Layer 9 of a small transformer language model trained on English Wikipedia (15 layers, counted from 0, width 128).
A neuron's activation on a vector x is GELU(weights . x), where the dot is the dot product.

Input weights of the MLP neurons that the questions are about. A number n stands for (n - 500) times 0.0014.
n23: 469 387 506 527 374 466 451 333 585 507 323 538 369 437 457 422 538 528 533 520 577 643 462 525 571 568 362 327 698 577 528 526 623 549 406 513 447 372 607 545 388 515 314 354 508 378 598 616 457 555 367 485 373 474 652 544 449 642 698 433 580 459 434 626 521 519 763 503 538 626 616 506 582 561 539 476 372 460 568 510 434 524 569 508 520 539 428 536 357 562 549 611 362 486 519 529 419 495 556 411 794 497 440 409 503 354 414 500 608 628 466 458 422 485 474 454 481 541 609 483 630 422 477 514 428 431 574 408
n24: 554 354 596 517 556 683 356 500 411 570 472 458 419 544 579 592 588 317 382 328 460 253 296 613 454 373 423 382 758 393 342 500 529 465 415 420 483 297 733 635 552 681 528 655 356 654 555 706 454 548 448 398 322 600 674 629 555 492 526 580 558 720 415 490 534 403 289 309 434 500 643 383 490 604 372 520 363 680 616 681 568 550 623 543 289 320 461 672 272 403 621 432 534 444 668 622 653 440 303 578 518 631 473 583 591 426 559 676 295 432 489 511 542 589 456 571 590 364 437 531 461 507 594 571 513 514 425 412
n34: 633 475 526 422 681 686 401 585 374 440 555 631 338 314 260 725 725 602 362 469 267 647 357 504 388 277 575 353 516 630 270 672 504 338 424 387 513 613 667 463 524 497 530 356 393 369 280 572 372 484 630 465 548 588 485 511 364 504 631 440 420 526 390 472 274 445 585 643 489 714 685 580 449 543 618 554 463 544 597 538 806 763 688 477 442 404 587 655 413 225 548 514 393 594 493 400 662 351 312 607 778 492 323 364 386 548 552 466 500 625 617 343 517 629 572 566 654 472 422 424 647 465 486 421 483 351 500 522
n47: 574 467 821 590 344 561 500 398 753 528 443 628 475 416 595 685 586 516 367 328 680 730 536 650 373 357 269 500 630 646 665 609 624 521 689 365 694 564 408 643 450 292 469 475 144 578 617 508 368 387 477 353 481 562 488 294 152 413 414 504 665 549 507 433 475 390 562 582 659 599 667 479 374 565 505 252 626 485 466 564 582 450 470 363 615 461 601 488 404 492 599 500 211 480 564 585 539 398 539 358 639 732 569 549 447 535 515 449 466 675 720 551 359 353 530 595 511 449 456 343 628 369 500 292 504 370 384 407
n71: 397 528 610 469 660 533 351 601 518 487 405 406 483 580 475 381 328 438 266 640 379 759 592 667 577 627 629 439 337 626 408 449 443 326 392 476 456 536 312 432 686 212 576 609 480 578 607 364 759 466 457 377 684 545 582 485 278 459 372 425 415 291 383 473 653 593 452 317 672 574 658 539 518 492 500 563 692 407 438 524 607 504 440 559 350 526 548 596 697 543 525 532 403 489 578 442 460 617 554 443 551 415 573 414 530 477 622 493 529 500 669 169 353 599 173 619 264 367 580 516 467 497 472 584 456 694 724 535
n72: 500 583 558 442 529 603 512 463 445 509 722 336 507 340 479 514 376 409 307 546 522 424 432 521 474 456 537 534 546 361 498 485 522 578 469 611 418 459 577 652 318 439 466 394 609 500 724 518 355 448 386 517 482 562 600 571 369 346 572 564 418 479 411 370 432 528 473 485 657 473 474 332 588 445 448 397 591 634 664 636 571 463 432 439 468 473 466 688 566 597 464 467 567 456 592 474 664 500 258 602 581 569 559 562 471 471 513 529 338 412 553 535 481 449 465 569 603 493 500 509 458 520 547 516 515 487 462 470
n88: 503 626 437 564 578 519 605 415 544 590 746 446 382 579 348 496 430 447 549 274 579 606 516 576 666 543 405 500 572 571 397 221 604 603 554 712 525 376 509 651 657 455 472 529 708 523 583 476 391 533 490 548 589 285 468 517 558 406 449 198 423 500 506 484 504 476 441 542 463 573 626 607 597 507 670 543 452 402 648 519 228 407 440 321 418 475 635 346 460 439 414 463 575 681 399 457 478 627 421 516 410 511 346 482 321 424 391 296 653 559 397 458 645 101 433 591 351 536 583 534 646 660 585 445 510 557 713 427
n93: 568 554 381 668 651 355 485 362 398 651 570 428 594 515 648 441 753 416 548 603 628 385 450 505 470 582 469 468 477 576 475 497 394 396 550 642 642 521 502 421 517 398 556 474 463 346 574 565 437 365 537 455 609 366 652 443 582 597 494 503 565 537 643 475 462 302 429 473 371 525 465 517 435 548 544 596 481 387 468 400 514 462 482 476 384 407 449 633 528 413 603 660 462 644 573 424 661 351 372 507 454 418 421 420 480 505 460 339 458 587 599 369 522 508 549 524 495 490 427 576 454 429 464 484 518 578 650 484
n132: 572 588 456 43 523 271 667 474 443 896 408 553 466 519 702 371 406 394 456 532 739 585 588 460 649 713 436 355 596 474 639 309 422 537 463 647 772 375 548 315 625 481 500 309 394 493 537 323 624 511 443 374 607 529 490 640 407 454 468 494 513 543 578 537 467 523 484 494 268 599 404 500 562 468 563 425 507 517 547 572 374 423 376 524 521 317 575 469 480 424 601 513 603 447 447 470 556 474 585 481 419 582 350 720 541 522 490 356 470 521 524 355 565 484 526 506 517 658 514 587 606 363 606 303 604 618 243 572
n159: 539 507 521 487 315 516 473 460 476 606 421 719 497 337 449 668 526 447 675 377 485 451 175 476 619 504 500 608 443 621 568 382 540 349 458 553 588 585 229 538 549 529 486 358 464 595 706 641 564 570 327 679 431 299 202 574 383 614 441 576 323 441 397 500 466 370 772 549 548 645 606 507 338 511 549 537 490 390 636 568 532 308 466 525 432 546 591 673 308 562 410 601 430 441 378 320 432 371 464 445 493 848 520 496 393 506 510 479 630 592 374 689 398 529 460 565 682 618 405 515 595 309 503 577 591 500 527 547
n174: 442 628 551 387 479 686 245 404 489 426 504 401 471 428 265 562 412 575 248 415 355 600 438 481 551 222 557 508 507 243 586 339 553 463 582 599 565 383 621 711 494 538 557 747 518 574 555 398 458 450 701 488 416 530 546 407 404 525 564 467 617 441 401 553 323 575 458 500 593 410 599 591 430 517 366 543 516 363 431 665 443 439 353 522 493 468 646 801 561 392 603 555 449 510 552 405 660 563 457 588 503 540 428 446 655 636 388 551 317 747 485 474 503 621 466 570 497 642 513 396 538 599 479 557 500 463 412 369
n175: 507 633 285 492 632 387 480 624 332 700 500 497 535 326 508 410 388 404 332 307 672 635 423 548 390 593 493 553 301 604 490 316 324 519 427 516 628 547 546 402 749 695 493 426 516 550 592 323 425 529 544 529 585 555 610 671 345 453 485 558 443 490 448 462 556 639 546 372 541 658 597 316 543 511 573 659 589 358 582 330 556 281 566 510 525 426 369 706 477 524 577 414 513 413 708 479 567 386 512 560 462 522 526 662 392 478 625 416 490 354 540 36 563 449 387 461 656 387 399 613 427 604 591 524 539 610 515 663
n180: 614 698 565 536 388 460 332 583 532 598 485 669 438 604 525 570 411 465 527 517 540 581 620 513 378 638 531 531 528 570 437 503 483 396 327 515 627 591 446 542 613 377 516 531 595 637 470 484 382 270 494 506 754 603 523 210 424 340 596 491 459 443 471 411 531 411 439 557 317 541 597 507 727 388 436 556 366 652 346 509 351 521 587 657 212 585 487 526 342 380 577 485 534 689 268 594 666 552 291 640 448 538 518 569 452 397 642 660 541 533 432 533 535 416 404 407 437 467 591 591 532 360 625 526 527 394 331 537
n195: 461 575 529 487 424 548 540 564 542 351 504 467 405 497 448 446 326 425 458 574 485 563 612 634 560 656 449 745 500 515 507 720 470 743 415 373 487 251 386 539 536 671 479 330 431 414 419 561 509 440 282 566 546 410 427 371 469 592 553 543 321 444 330 706 473 524 587 517 497 432 658 379 770 466 479 715 676 343 539 408 607 546 503 313 391 467 404 468 756 358 433 445 443 392 490 629 634 610 278 654 660 335 503 481 392 532 793 641 465 461 717 431 429 536 432 503 416 500 704 443 318 620 745 511 397 476 409 415
n198: 335 538 754 500 560 519 443 528 592 378 376 494 512 551 332 370 472 390 674 341 348 680 373 576 394 709 497 520 598 594 543 553 417 338 497 531 488 422 470 460 552 346 517 691 497 429 473 426 491 706 464 754 487 641 514 453 559 586 539 406 387 589 530 788 586 480 465 534 324 491 477 585 513 640 523 542 655 513 526 512 493 557 490 534 620 524 430 359 570 363 523 481 560 350 840 662 436 682 421 426 270 504 516 273 294 400 575 507 396 312 508 615 585 305 647 377 405 481 521 426 513 422 516 403 438 629 526 446
n203: 448 467 413 576 659 687 392 480 520 478 594 618 532 398 146 549 590 564 525 468 478 558 461 397 483 481 487 541 398 358 490 370 561 528 446 562 629 315 598 576 244 343 352 736 385 436 710 601 488 685 418 587 538 594 681 465 585 465 445 542 618 503 340 529 534 340 349 445 524 462 319 599 513 431 804 350 373 592 503 481 458 522 440 416 269 560 514 500 383 314 690 314 556 467 392 460 303 376 512 596 542 562 444 814 372 668 493 595 510 601 589 546 487 539 520 628 581 409 348 390 751 347 546 666 558 383 543 570
n223: 434 500 454 348 565 574 515 482 582 492 538 505 495 517 558 508 472 501 422 527 518 485 539 569 512 462 505 382 369 464 436 467 506 557 495 458 477 505 487 496 448 467 340 572 464 481 396 516 502 663 514 487 477 520 507 420 465 544 573 449 555 476 432 453 578 505 488 480 509 573 406 363 548 491 564 505 530 476 407 470 603 452 572 491 504 529 408 493 639 571 554 544 582 574 529 366 479 487 502 467 489 541 590 432 464 460 549 478 561 543 539 662 477 508 420 432 545 480 537 552 463 487 472 539 479 486 506 602
n225: 335 548 577 484 478 669 279 351 447 587 553 448 255 522 455 482 559 367 377 476 510 397 640 503 747 369 611 437 529 446 469 666 528 401 633 617 504 542 631 722 438 686 560 504 423 620 374 480 573 532 573 444 477 393 455 406 588 425 443 556 704 520 467 509 349 726 342 590 448 472 668 486 706 465 488 458 334 631 536 630 507 471 465 527 452 384 466 368 375 575 557 323 487 616 373 642 617 368 356 401 553 168 453 657 500 421 464 575 477 642 377 439 597 512 500 541 605 287 503 630 426 503 506 610 562 397 728 433
n232: 514 437 386 547 330 243 542 490 430 639 391 494 601 503 550 575 596 462 418 489 507 674 478 428 555 671 628 594 474 504 580 539 428 581 519 555 508 668 328 395 506 538 503 353 392 477 538 663 536 370 435 320 541 458 567 462 493 321 427 409 594 483 537 637 578 348 461 542 534 437 643 482 639 471 431 623 572 459 349 478 708 426 640 235 266 461 607 584 447 429 642 729 722 453 651 570 551 253 453 382 334 372 500 691 650 711 422 567 402 479 435 279 255 490 430 482 493 513 277 619 771 370 526 417 542 660 446 586
n240: 537 522 450 426 522 511 364 541 520 649 391 626 570 468 463 544 605 545 540 362 355 804 469 536 676 567 557 413 456 493 395 572 386 371 574 535 676 474 589 409 657 478 404 450 285 671 543 473 532 311 701 416 444 663 582 510 614 327 486 403 432 526 509 482 575 474 459 534 448 515 544 596 375 521 445 250 331 497 626 559 423 428 696 446 616 361 380 476 471 337 335 580 516 584 678 515 332 459 458 509 523 415 572 514 571 485 696 459 542 311 365 436 561 447 715 591 810 628 671 482 540 484 311 467 267 510 615 513
n243: 610 451 428 420 622 545 452 342 254 661 516 483 792 393 504 429 370 402 612 601 665 645 339 417 576 569 555 590 402 512 517 578 440 416 580 524 509 331 442 693 313 497 525 512 550 633 646 696 314 288 639 513 475 561 544 460 553 394 435 747 405 582 526 620 313 557 719 581 507 261 496 608 563 432 559 438 565 372 252 574 551 477 472 537 385 390 562 328 507 345 509 469 524 432 521 401 523 497 685 327 536 538 541 396 437 622 504 500 528 562 661 364 247 406 628 399 567 818 413 478 674 367 486 467 652 650 351 361
n281: 625 664 404 435 497 549 670 585 435 530 441 457 423 231 423 436 506 608 610 362 490 442 676 586 336 493 465 684 355 433 592 561 500 564 394 436 656 431 530 581 549 509 667 517 466 347 494 606 383 227 552 422 448 669 490 597 676 507 484 462 599 396 346 483 460 558 268 566 363 577 613 418 625 281 544 440 583 314 599 451 562 433 428 547 592 427 581 494 437 552 527 586 494 474 593 399 594 482 267 543 484 543 664 791 543 500 527 535 494 481 592 579 576 437 417 421 540 657 432 404 628 579 447 481 367 362 535 452
n337: 425 473 491 449 466 502 635 606 489 541 401 558 585 500 643 471 589 554 508 498 559 496 510 603 423 512 442 508 378 495 463 578 443 565 423 521 484 498 455 524 372 482 550 386 538 644 607 560 535 482 537 647 491 370 516 493 395 759 365 486 451 489 518 528 512 494 583 474 466 552 588 521 466 516 569 386 400 498 526 516 531 486 538 513 583 522 381 429 405 524 434 502 508 557 575 498 591 386 375 389 379 500 465 458 401 350 472 513 528 491 498 404 622 447 504 513 483 428 340 595 533 502 558 485 584 513 654 513
n372: 344 330 586 543 613 415 527 473 405 590 564 474 549 590 493 565 567 503 733 474 471 376 456 465 557 493 407 496 410 476 435 533 464 662 453 464 674 340 545 431 427 679 494 503 567 619 581 421 425 493 453 591 475 447 481 561 695 593 533 298 561 466 559 427 425 314 659 559 624 671 615 500 552 583 537 539 306 708 629 441 576 432 482 487 558 465 452 570 509 358 368 573 350 298 451 413 500 164 496 573 532 376 539 534 407 722 475 455 525 522 389 677 581 374 646 372 642 565 543 377 662 509 560 484 309 488 440 336
n379: 611 661 552 597 500 461 497 513 437 668 473 670 591 552 550 511 443 677 390 496 386 656 471 476 459 461 393 655 649 326 439 545 347 549 630 422 619 517 537 522 440 424 582 255 389 457 349 435 332 547 632 624 480 407 528 344 419 573 344 365 547 520 570 519 496 557 270 627 379 384 497 536 493 395 472 549 401 409 701 341 638 563 252 618 384 367 679 320 507 453 509 622 588 583 670 385 550 393 586 664 373 551 662 584 250 647 618 323 463 469 615 430 790 433 391 527 416 567 471 409 452 364 623 593 589 616 481 447
n387: 481 711 437 396 553 620 530 524 605 393 571 644 635 300 616 664 439 545 373 292 425 716 468 700 469 648 387 388 503 469 570 388 556 458 543 527 519 558 383 613 393 494 581 463 535 406 408 361 250 572 422 363 429 547 613 377 469 574 533 412 403 463 572 385 554 355 491 357 525 569 522 540 479 437 628 373 453 555 631 614 497 507 630 560 558 337 569 452 391 626 516 515 598 533 619 397 512 562 511 419 356 493 731 497 454 451 558 713 565 582 323 551 569 389 358 503 491 612 330 664 380 482 577 566 497 364 381 572
n388: 404 525 529 545 500 517 514 444 417 533 769 331 695 647 405 548 605 488 439 530 857 261 500 478 386 504 402 539 640 405 384 693 798 339 659 438 557 375 633 300 510 592 694 480 730 702 554 563 474 585 562 483 276 410 523 567 583 417 616 424 375 540 415 463 413 741 413 786 212 540 574 379 585 481 298 606 493 622 744 548 574 472 281 415 636 324 386 522 447 453 368 542 538 569 575 526 567 611 354 466 364 388 427 473 324 460 486 545 507 544 423 556 570 473 472 494 381 366 508 685 364 410 503 595 572 454 365 313
n412: 454 317 399 470 574 426 444 615 392 584 308 430 376 470 422 387 420 462 595 539 680 313 436 403 548 527 599 306 534 507 439 529 702 531 430 448 666 476 632 587 506 577 320 533 516 386 198 601 336 445 534 548 425 536 493 601 456 602 643 588 429 640 518 468 504 418 766 510 286 408 465 589 577 500 520 697 552 510 352 333 612 522 533 356 525 337 629 321 643 534 690 557 615 402 355 497 678 448 665 653 722 467 438 537 247 579 707 662 442 514 375 588 412 436 520 321 643 432 413 549 458 402 529 549 455 711 585 410
n482: 384 379 640 620 456 374 357 582 352 503 431 503 513 407 431 527 528 611 673 570 668 542 521 363 651 469 545 537 357 455 482 555 351 606 593 363 547 391 356 448 738 581 600 521 526 546 528 486 578 526 489 422 517 613 491 407 357 563 361 610 446 561 510 459 548 437 558 607 519 469 548 557 570 591 441 578 486 519 414 466 503 657 535 554 445 429 376 593 505 330 545 513 500 403 456 394 508 376 729 541 545 515 434 494 658 625 451 443 544 525 651 526 408 388 557 424 379 526 336 569 438 273 582 489 537 346 581 511
n499: 546 386 457 616 515 497 503 549 634 486 591 649 527 521 615 600 473 534 458 531 618 497 545 497 511 470 518 510 615 442 515 495 424 459 326 378 503 405 373 650 405 372 540 494 572 492 512 424 469 542 548 460 652 467 519 495 394 308 620 459 663 521 447 453 544 410 513 590 444 691 476 615 510 591 576 482 546 497 728 708 535 509 391 415 406 293 405 527 562 452 419 617 393 644 458 562 453 312 509 478 486 529 497 595 470 458 577 574 431 380 580 445 539 462 474 583 455 528 483 457 413 274 508 381 714 427 352 523

Each question shows a token from some text and the vector x that enters the MLP there. A number n stands for (n - 500) times 0.011.

"ican": 464 386 340 422 538 541 562 495 535 393 501 621 339 667 668 595 421 605 393 584 523 575 567 390 561 435 472 649 630 442 515 451 586 491 420 493 492 567 507 474 542 603 435 564 538 504 355 604 586 554 374 572 473 660 317 476 511 553 592 446 696 430 551 471 445 618 518 391 444 349 577 257 443 403 487 582 568 418 400 596 441 515 519 585 562 374 264 779 603 426 433 500 295 406 512 666 242 484 739 561 483 590 481 325 536 520 415 229 425 562 346 675 350 508 556 611 666 577 616 440 456 775 309 412 515 517 598 571
Which neuron lights up most? n174

" Mexico": 454 327 425 778 585 578 588 609 381 407 588 607 520 548 622 538 522 624 407 609 440 515 526 307 495 490 456 613 719 418 561 496 654 513 450 362 427 499 753 468 553 595 581 388 413 334 429 521 713 471 562 553 493 424 373 455 396 570 580 722 591 316 599 342 400 433 594 408 398 300 517 507 437 495 615 473 460 519 383 464 535 511 331 679 425 490 395 496 526 651 616 369 490 385 514 496 368 640 770 523 391 732 555 248 497 484 406 385 533 457 330 599 448 392 457 577 656 334 513 448 489 588 434 569 553 473 559 596
Which neuron fires most, and how strongly? n412, at about 1.3

" cre": 438 482 194 445 587 504 684 645 596 557 735 526 612 650 724 633 546 500 340 480 467 648 496 457 605 748 383 650 492 361 588 210 658 629 543 405 628 538 571 525 413 510 393 460 491 482 574 500 589 501 555 403 407 411 388 323 393 613 529 664 570 493 655 441 521 379 433 285 371 504 476 491 552 546 527 411 424 381 380 327 441 535 603 757 575 475 245 500 512 611 455 529 623 555 372 444 462 559 607 514 515 628 508 507 494 571 387 350 577 493 352 438 370 528 398 588 607 605 541 309 518 407 334 516 486 480 446 516
The two highest activations, in order: n132, n387

" a": 589 448 428 419 660 551 569 433 526 487 633 412 565 512 470 534 713 617 384 527 500 848 693 394 375 591 306 594 492 513 488 622 475 532 433 472 597 498 634 630 547 545 525 578 473 468 463 444 509 474 542 490 544 515 549 548 556 538 483 596 515 481 515 400 517 544 362 397 288 476 624 258 564 363 571 660 527 552 385 451 466 637 623 743 459 590 397 450 479 603 478 634 447 596 437 598 337 528 487 386 508 517 498 235 481 598 395 422 421 479 292 554 248 364 445 675 560 497 445 538 523 553 229 398 558 231 671 472
Which neuron fires most, and how strongly? n281, at about 2.1

" occur": 430 396 473 623 478 527 628 572 425 350 615 593 637 373 517 730 785 449 362 632 459 572 555 332 481 657 396 605 619 293 568 552 356 398 524 471 558 550 588 483 635 433 481 561 389 415 584 488 475 721 451 512 658 521 450 573 715 526 592 553 559 578 494 365 547 577 438 273 329 478 525 484 247 365 504 666 433 612 480 419 431 573 597 645 562 506 318 621 687 418 512 550 488 398 412 394 523 494 627 522 399 660 448 445 540 583 233 656 378 410 428 503 409 529 340 577 554 612 480 218 542 453 458 348 483 503 513 464
Which neuron lights up most? n203

"ash": 398 483 432 450 313 532 566 571 635 592 497 378 580 576 614 639 587 579 368 472 485 349 547 334 499 587 544 690 532 469 589 427 485 516 483 306 462 516 674 548 517 626 328 349 497 470 564 408 637 657 572 548 590 337 372 553 470 524 600 472 580 427 569 430 339 726 559 468 562 534 502 579 487 586 376 383 312 613 452 528 479 422 382 838 531 484 490 634 522 795 486 489 691 400 652 557 364 652 641 403 434 657 429 308 507 455 322 363 557 451 511 655 322 340 576 450 496 441 446 378 428 433 553 473 336 445 594 488
Which neuron fires most, and how strongly? n159, at about 1.7

" spent": 504 513 458 541 518 501 586 626 571 310 645 593 474 440 420 574 503 400 483 591 580 661 539 368 385 550 357 647 620 471 435 473 414 708 566 692 552 555 691 666 487 269 398 387 575 344 511 544 530 537 551 471 421 533 431 665 483 529 555 644 593 643 378 303 529 542 356 375 482 511 534 591 428 295 417 555 471 463 431 490 647 509 651 640 447 503 219 633 540 448 428 552 401 560 581 477 531 480 453 590 374 590 483 231 502 588 466 483 546 287 286 537 320 438 428 559 393 516 609 396 620 679 337 381 553 394 657 581
Which neuron fires most, and how strongly? n72, at about 2.3

"ey": 402 371 230 479 398 599 627 637 486 327 682 505 522 451 587 462 571 571 314 542 681 364 579 387 508 542 524 620 626 360 501 597 616 452 430 425 447 655 736 560 394 496 519 594 532 379 541 463 563 639 636 551 711 338 346 372 478 395 514 381 539 518 629 359 354 545 410 393 464 398 580 546 374 544 377 507 517 559 602 491 572 556 518 637 636 487 308 645 645 680 547 482 516 469 295 554 426 426 718 574 484 577 340 195 539 525 633 404 507 484 554 504 429 528 591 741 408 511 454 374 346 494 406 422 469 543 528 522
Which neuron fires most, and how strongly? n499, at about 3

"er": 485 486 372 691 482 484 671 689 506 555 653 730 690 737 579 451 460 652 411 595 569 463 538 490 639 421 316 622 683 354 508 407 749 516 444 437 430 550 584 472 556 666 490 442 347 394 559 542 588 460 555 599 534 506 559 481 457 528 456 575 574 480 512 408 323 692 492 320 488 492 559 398 451 598 456 528 528 421 341 547 527 643 670 702 419 427 417 470 546 579 403 613 488 391 360 405 437 487 604 648 525 392 352 290 478 653 494 476 561 391 215 428 414 543 467 699 503 556 481 356 430 443 329 282 387 429 539 462
Which neuron lights up most? n379

"ic": 495 282 318 522 464 536 655 623 450 426 706 552 416 530 558 496 576 642 348 604 550 534 563 435 547 541 332 565 436 432 583 441 534 579 557 315 501 539 578 429 468 632 574 440 382 583 484 679 625 428 657 408 532 717 362 403 477 625 560 440 488 361 523 515 355 441 471 313 348 452 463 432 513 364 504 553 444 449 413 558 581 536 600 565 510 486 386 626 691 578 564 648 488 414 577 568 333 532 649 578 531 498 485 411 420 613 465 378 531 377 358 655 248 547 481 779 504 610 444 278 524 756 367 262 531 472 587 569
Which neuron lights up most? n223

"ov": 413 436 456 459 594 443 560 805 627 531 484 588 525 790 686 556 480 573 410 631 468 555 445 261 546 571 344 656 642 401 566 632 529 444 430 490 299 671 573 432 393 676 523 326 322 459 249 474 503 514 523 222 567 489 404 508 452 565 522 542 490 486 436 338 519 655 591 377 392 385 601 513 361 573 515 434 455 410 474 447 660 547 591 563 588 441 425 421 532 518 552 424 565 443 416 390 553 560 623 545 384 618 368 490 614 422 382 622 455 357 437 701 232 435 649 610 671 548 495 322 452 689 548 466 467 453 658 550
Which neuron fires most, and how strongly? n412, at about 2.1

" j": 601 366 385 375 310 497 540 561 700 546 535 632 488 605 625 432 494 589 386 436 504 520 580 442 309 430 450 514 527 500 596 542 622 549 437 488 588 549 603 659 461 485 621 564 311 350 537 385 627 502 513 541 609 495 590 644 632 561 492 619 422 613 606 267 302 617 574 491 405 298 441 455 482 557 610 487 673 482 467 320 527 577 643 790 486 371 282 451 462 571 531 538 450 551 326 486 442 565 479 476 546 427 469 403 500 342 294 544 695 505 453 528 409 601 573 417 602 470 434 284 489 847 291 582 358 518 488 543
Which neuron lights up most? n281

" not": 414 484 669 551 636 447 737 625 425 411 507 573 448 790 431 464 664 520 459 533 549 757 512 400 409 594 304 717 510 303 496 452 487 396 634 434 392 594 463 543 535 405 492 537 421 278 583 465 700 506 510 591 502 389 642 532 541 429 610 395 510 659 363 320 520 754 463 477 383 456 651 523 493 434 519 540 520 264 493 376 635 532 414 731 507 587 384 434 652 473 476 630 504 484 520 550 473 673 526 464 440 591 515 338 460 392 518 466 344 420 319 543 318 406 632 566 512 470 491 324 454 547 371 486 362 481 562 605
Which three neurons fire most, strongest first? n198, n71, n379

")": 572 236 449 759 476 657 624 539 597 421 636 555 428 603 504 485 579 541 587 564 392 589 556 376 611 561 316 602 592 576 581 517 596 483 449 500 474 516 670 519 556 544 511 339 495 564 550 427 639 640 539 419 617 486 487 380 425 312 493 587 457 544 689 594 412 447 515 399 358 571 498 487 495 356 319 629 454 601 240 462 560 619 517 926 393 494 436 396 532 664 429 464 547 469 387 526 454 486 382 553 409 618 385 306 504 575 258 413 496 389 525 620 452 447 541 515 577 432 572 471 325 461 433 316 471 478 668 454
Which neuron lights up most? n180

"==\n": 463 318 346 563 449 513 574 515 652 258 617 525 607 429 586 672 361 456 571 473 604 711 527 302 496 571 362 821 639 524 608 527 704 472 335 353 626 549 607 506 697 621 475 413 503 485 450 455 457 472 529 549 501 425 453 334 514 515 536 543 544 498 610 313 466 459 488 504 423 473 573 491 551 436 331 596 424 618 189 352 424 526 535 758 377 584 372 352 491 376 531 577 591 581 297 552 500 656 375 517 557 462 524 439 457 486 427 400 679 413 553 482 417 610 526 502 506 516 603 468 434 588 346 522 521 416 645 562
Which neuron lights up most? n180

" them": 531 425 462 665 651 522 603 606 506 449 654 599 574 652 499 463 508 614 297 494 409 667 683 556 411 388 474 686 604 474 513 561 459 541 365 579 540 555 594 424 444 576 495 510 450 337 546 366 703 660 516 508 393 501 519 631 588 543 502 420 464 595 350 232 475 505 484 645 367 365 577 483 444 376 569 520 567 375 476 411 498 533 535 780 375 510 377 428 592 635 417 614 508 462 432 386 540 449 592 539 315 658 441 197 549 364 434 535 419 419 349 642 274 514 577 713 534 569 516 386 476 337 297 600 409 550 521 577
The two highest activations, in order: n379, n223

"iv": 523 522 553 422 611 432 609 788 607 515 592 492 560 683 763 381 309 508 417 652 412 408 571 405 490 644 472 690 639 497 605 623 576 538 524 644 340 612 561 340 374 475 509 278 370 405 528 520 511 382 388 359 545 617 363 540 520 561 622 516 551 673 592 312 353 605 555 339 492 402 471 533 355 558 447 508 427 397 498 419 554 456 570 664 467 428 421 414 442 572 385 477 596 431 602 516 487 463 736 560 368 576 473 320 587 536 347 283 586 445 422 426 494 379 583 669 539 513 566 336 601 569 414 407 535 290 506 655
Which neuron lights up most? n132

"S": 510 417 341 519 223 574 526 621 403 460 641 576 496 552 658 666 436 594 482 516 285 436 515 494 389 531 379 799 557 529 636 297 472 511 580 369 413 524 885 551 622 481 366 392 544 495 459 385 595 682 484 398 697 400 467 588 662 484 475 614 496 461 520 409 498 480 546 628 557 398 504 442 490 448 439 634 515 405 306 482 352 505 509 795 348 554 627 461 523 631 510 505 497 556 371 474 373 611 459 567 658 361 483 459 356 569 464 360 585 506 459 506 457 515 672 472 588 441 474 539 472 490 301 342 480 525 468 597
Which three neurons fire most, strongest first? n180, n379, n88

" parent": 553 416 375 510 458 666 616 518 527 389 568 450 433 470 534 539 478 524 420 494 618 568 440 378 457 436 512 578 586 377 579 546 592 594 660 588 761 511 652 544 477 367 433 326 391 393 583 540 638 457 424 369 366 494 505 494 469 362 471 558 645 607 468 480 478 590 437 345 558 447 678 279 497 458 421 448 650 450 521 555 600 462 342 679 498 476 318 501 660 693 617 692 639 428 248 561 441 468 450 552 526 371 337 295 487 657 363 464 495 473 418 539 295 618 363 677 719 586 657 373 500 647 353 499 329 420 590 542
Which three neurons fire most, strongest first? n72, n174, n47

" B": 593 438 499 585 385 482 547 510 722 460 541 611 535 472 553 608 364 725 487 469 378 306 605 384 420 479 327 720 623 714 510 518 486 532 471 460 432 571 877 557 409 215 459 484 384 541 559 454 555 574 555 427 708 386 588 449 574 446 423 531 420 630 391 320 432 587 607 267 510 539 512 327 573 462 538 572 506 591 379 413 479 596 571 739 388 607 550 396 630 552 502 464 793 521 447 505 485 532 552 490 350 526 533 341 475 523 404 417 624 503 453 467 353 572 500 360 468 455 472 370 420 548 390 265 556 507 592 584
Which neuron lights up most? n180

" the": 682 487 430 559 547 618 561 469 592 364 546 493 507 578 485 589 462 782 424 624 569 854 557 446 381 569 386 618 516 542 610 576 632 518 509 334 512 509 607 626 566 643 531 449 449 451 592 451 479 466 484 466 621 463 553 532 459 392 592 505 537 554 645 383 417 572 349 444 472 435 477 223 548 392 419 561 580 543 494 423 489 477 374 740 346 439 352 545 445 464 472 537 533 487 321 448 479 565 405 562 527 561 447 269 556 627 468 427 540 508 74 538 263 498 467 642 472 391 437 475 497 698 461 492 473 452 659 530
Which neuron lights up most? n180

"b": 505 417 362 451 415 550 413 680 743 261 628 615 363 544 606 545 465 577 275 552 404 282 583 606 477 483 408 767 611 459 488 484 603 478 457 516 558 380 687 455 535 451 480 416 582 576 485 514 515 477 539 543 620 320 623 479 459 436 497 571 473 620 431 444 403 565 294 367 603 516 515 349 481 551 464 572 404 585 396 483 741 761 656 717 538 574 425 431 534 490 581 574 698 378 421 445 425 441 619 531 351 500 412 423 349 540 507 505 558 385 486 343 292 589 481 507 415 492 350 480 479 695 526 400 351 553 644 656
Which neuron fires most, and how strongly? n24, at about 2.3

",": 503 159 395 631 541 538 618 648 610 446 638 536 527 480 600 513 481 450 697 595 503 810 490 396 470 573 318 693 563 533 517 444 566 535 462 447 408 480 610 567 664 457 589 393 382 566 478 530 422 570 458 536 612 314 433 467 493 458 379 588 503 684 484 513 272 525 696 569 523 417 619 432 531 376 400 502 512 505 245 344 441 531 457 718 492 480 336 516 505 553 433 547 607 577 410 494 442 488 368 531 408 630 542 272 556 468 397 502 573 391 376 486 276 480 613 717 497 470 518 422 531 601 408 459 452 517 563 626
The two highest activations, in order: n243, n159

"umbent": 428 407 319 737 491 674 438 446 495 616 613 649 437 414 501 584 552 531 473 607 606 686 527 371 610 361 299 714 539 456 579 660 588 498 310 321 453 751 579 482 605 556 412 407 426 354 536 417 546 523 470 489 677 463 521 477 522 485 672 698 544 448 549 343 466 607 458 420 473 425 458 304 505 557 514 601 538 392 439 325 506 557 484 686 654 380 356 531 537 599 432 503 440 580 412 472 323 419 509 347 457 574 407 288 517 547 458 454 589 608 293 577 341 564 578 721 517 602 494 471 448 682 406 561 451 424 534 538
Which neuron lights up most? n23

" and": 556 116 456 407 635 535 489 651 523 331 578 585 602 593 359 549 624 505 520 522 442 736 653 387 444 684 317 652 641 600 602 615 547 494 449 430 636 412 545 472 437 490 526 336 409 471 461 495 676 554 432 473 571 485 344 531 460 474 457 505 520 610 513 465 456 580 410 536 559 287 534 317 494 460 398 543 431 436 478 441 551 660 559 612 487 460 341 699 556 579 529 620 562 536 408 525 546 478 465 593 562 499 505 398 520 560 440 512 568 490 159 669 312 469 495 741 573 398 364 378 624 473 384 388 539 347 543 581
The two highest activations, in order: n34, n232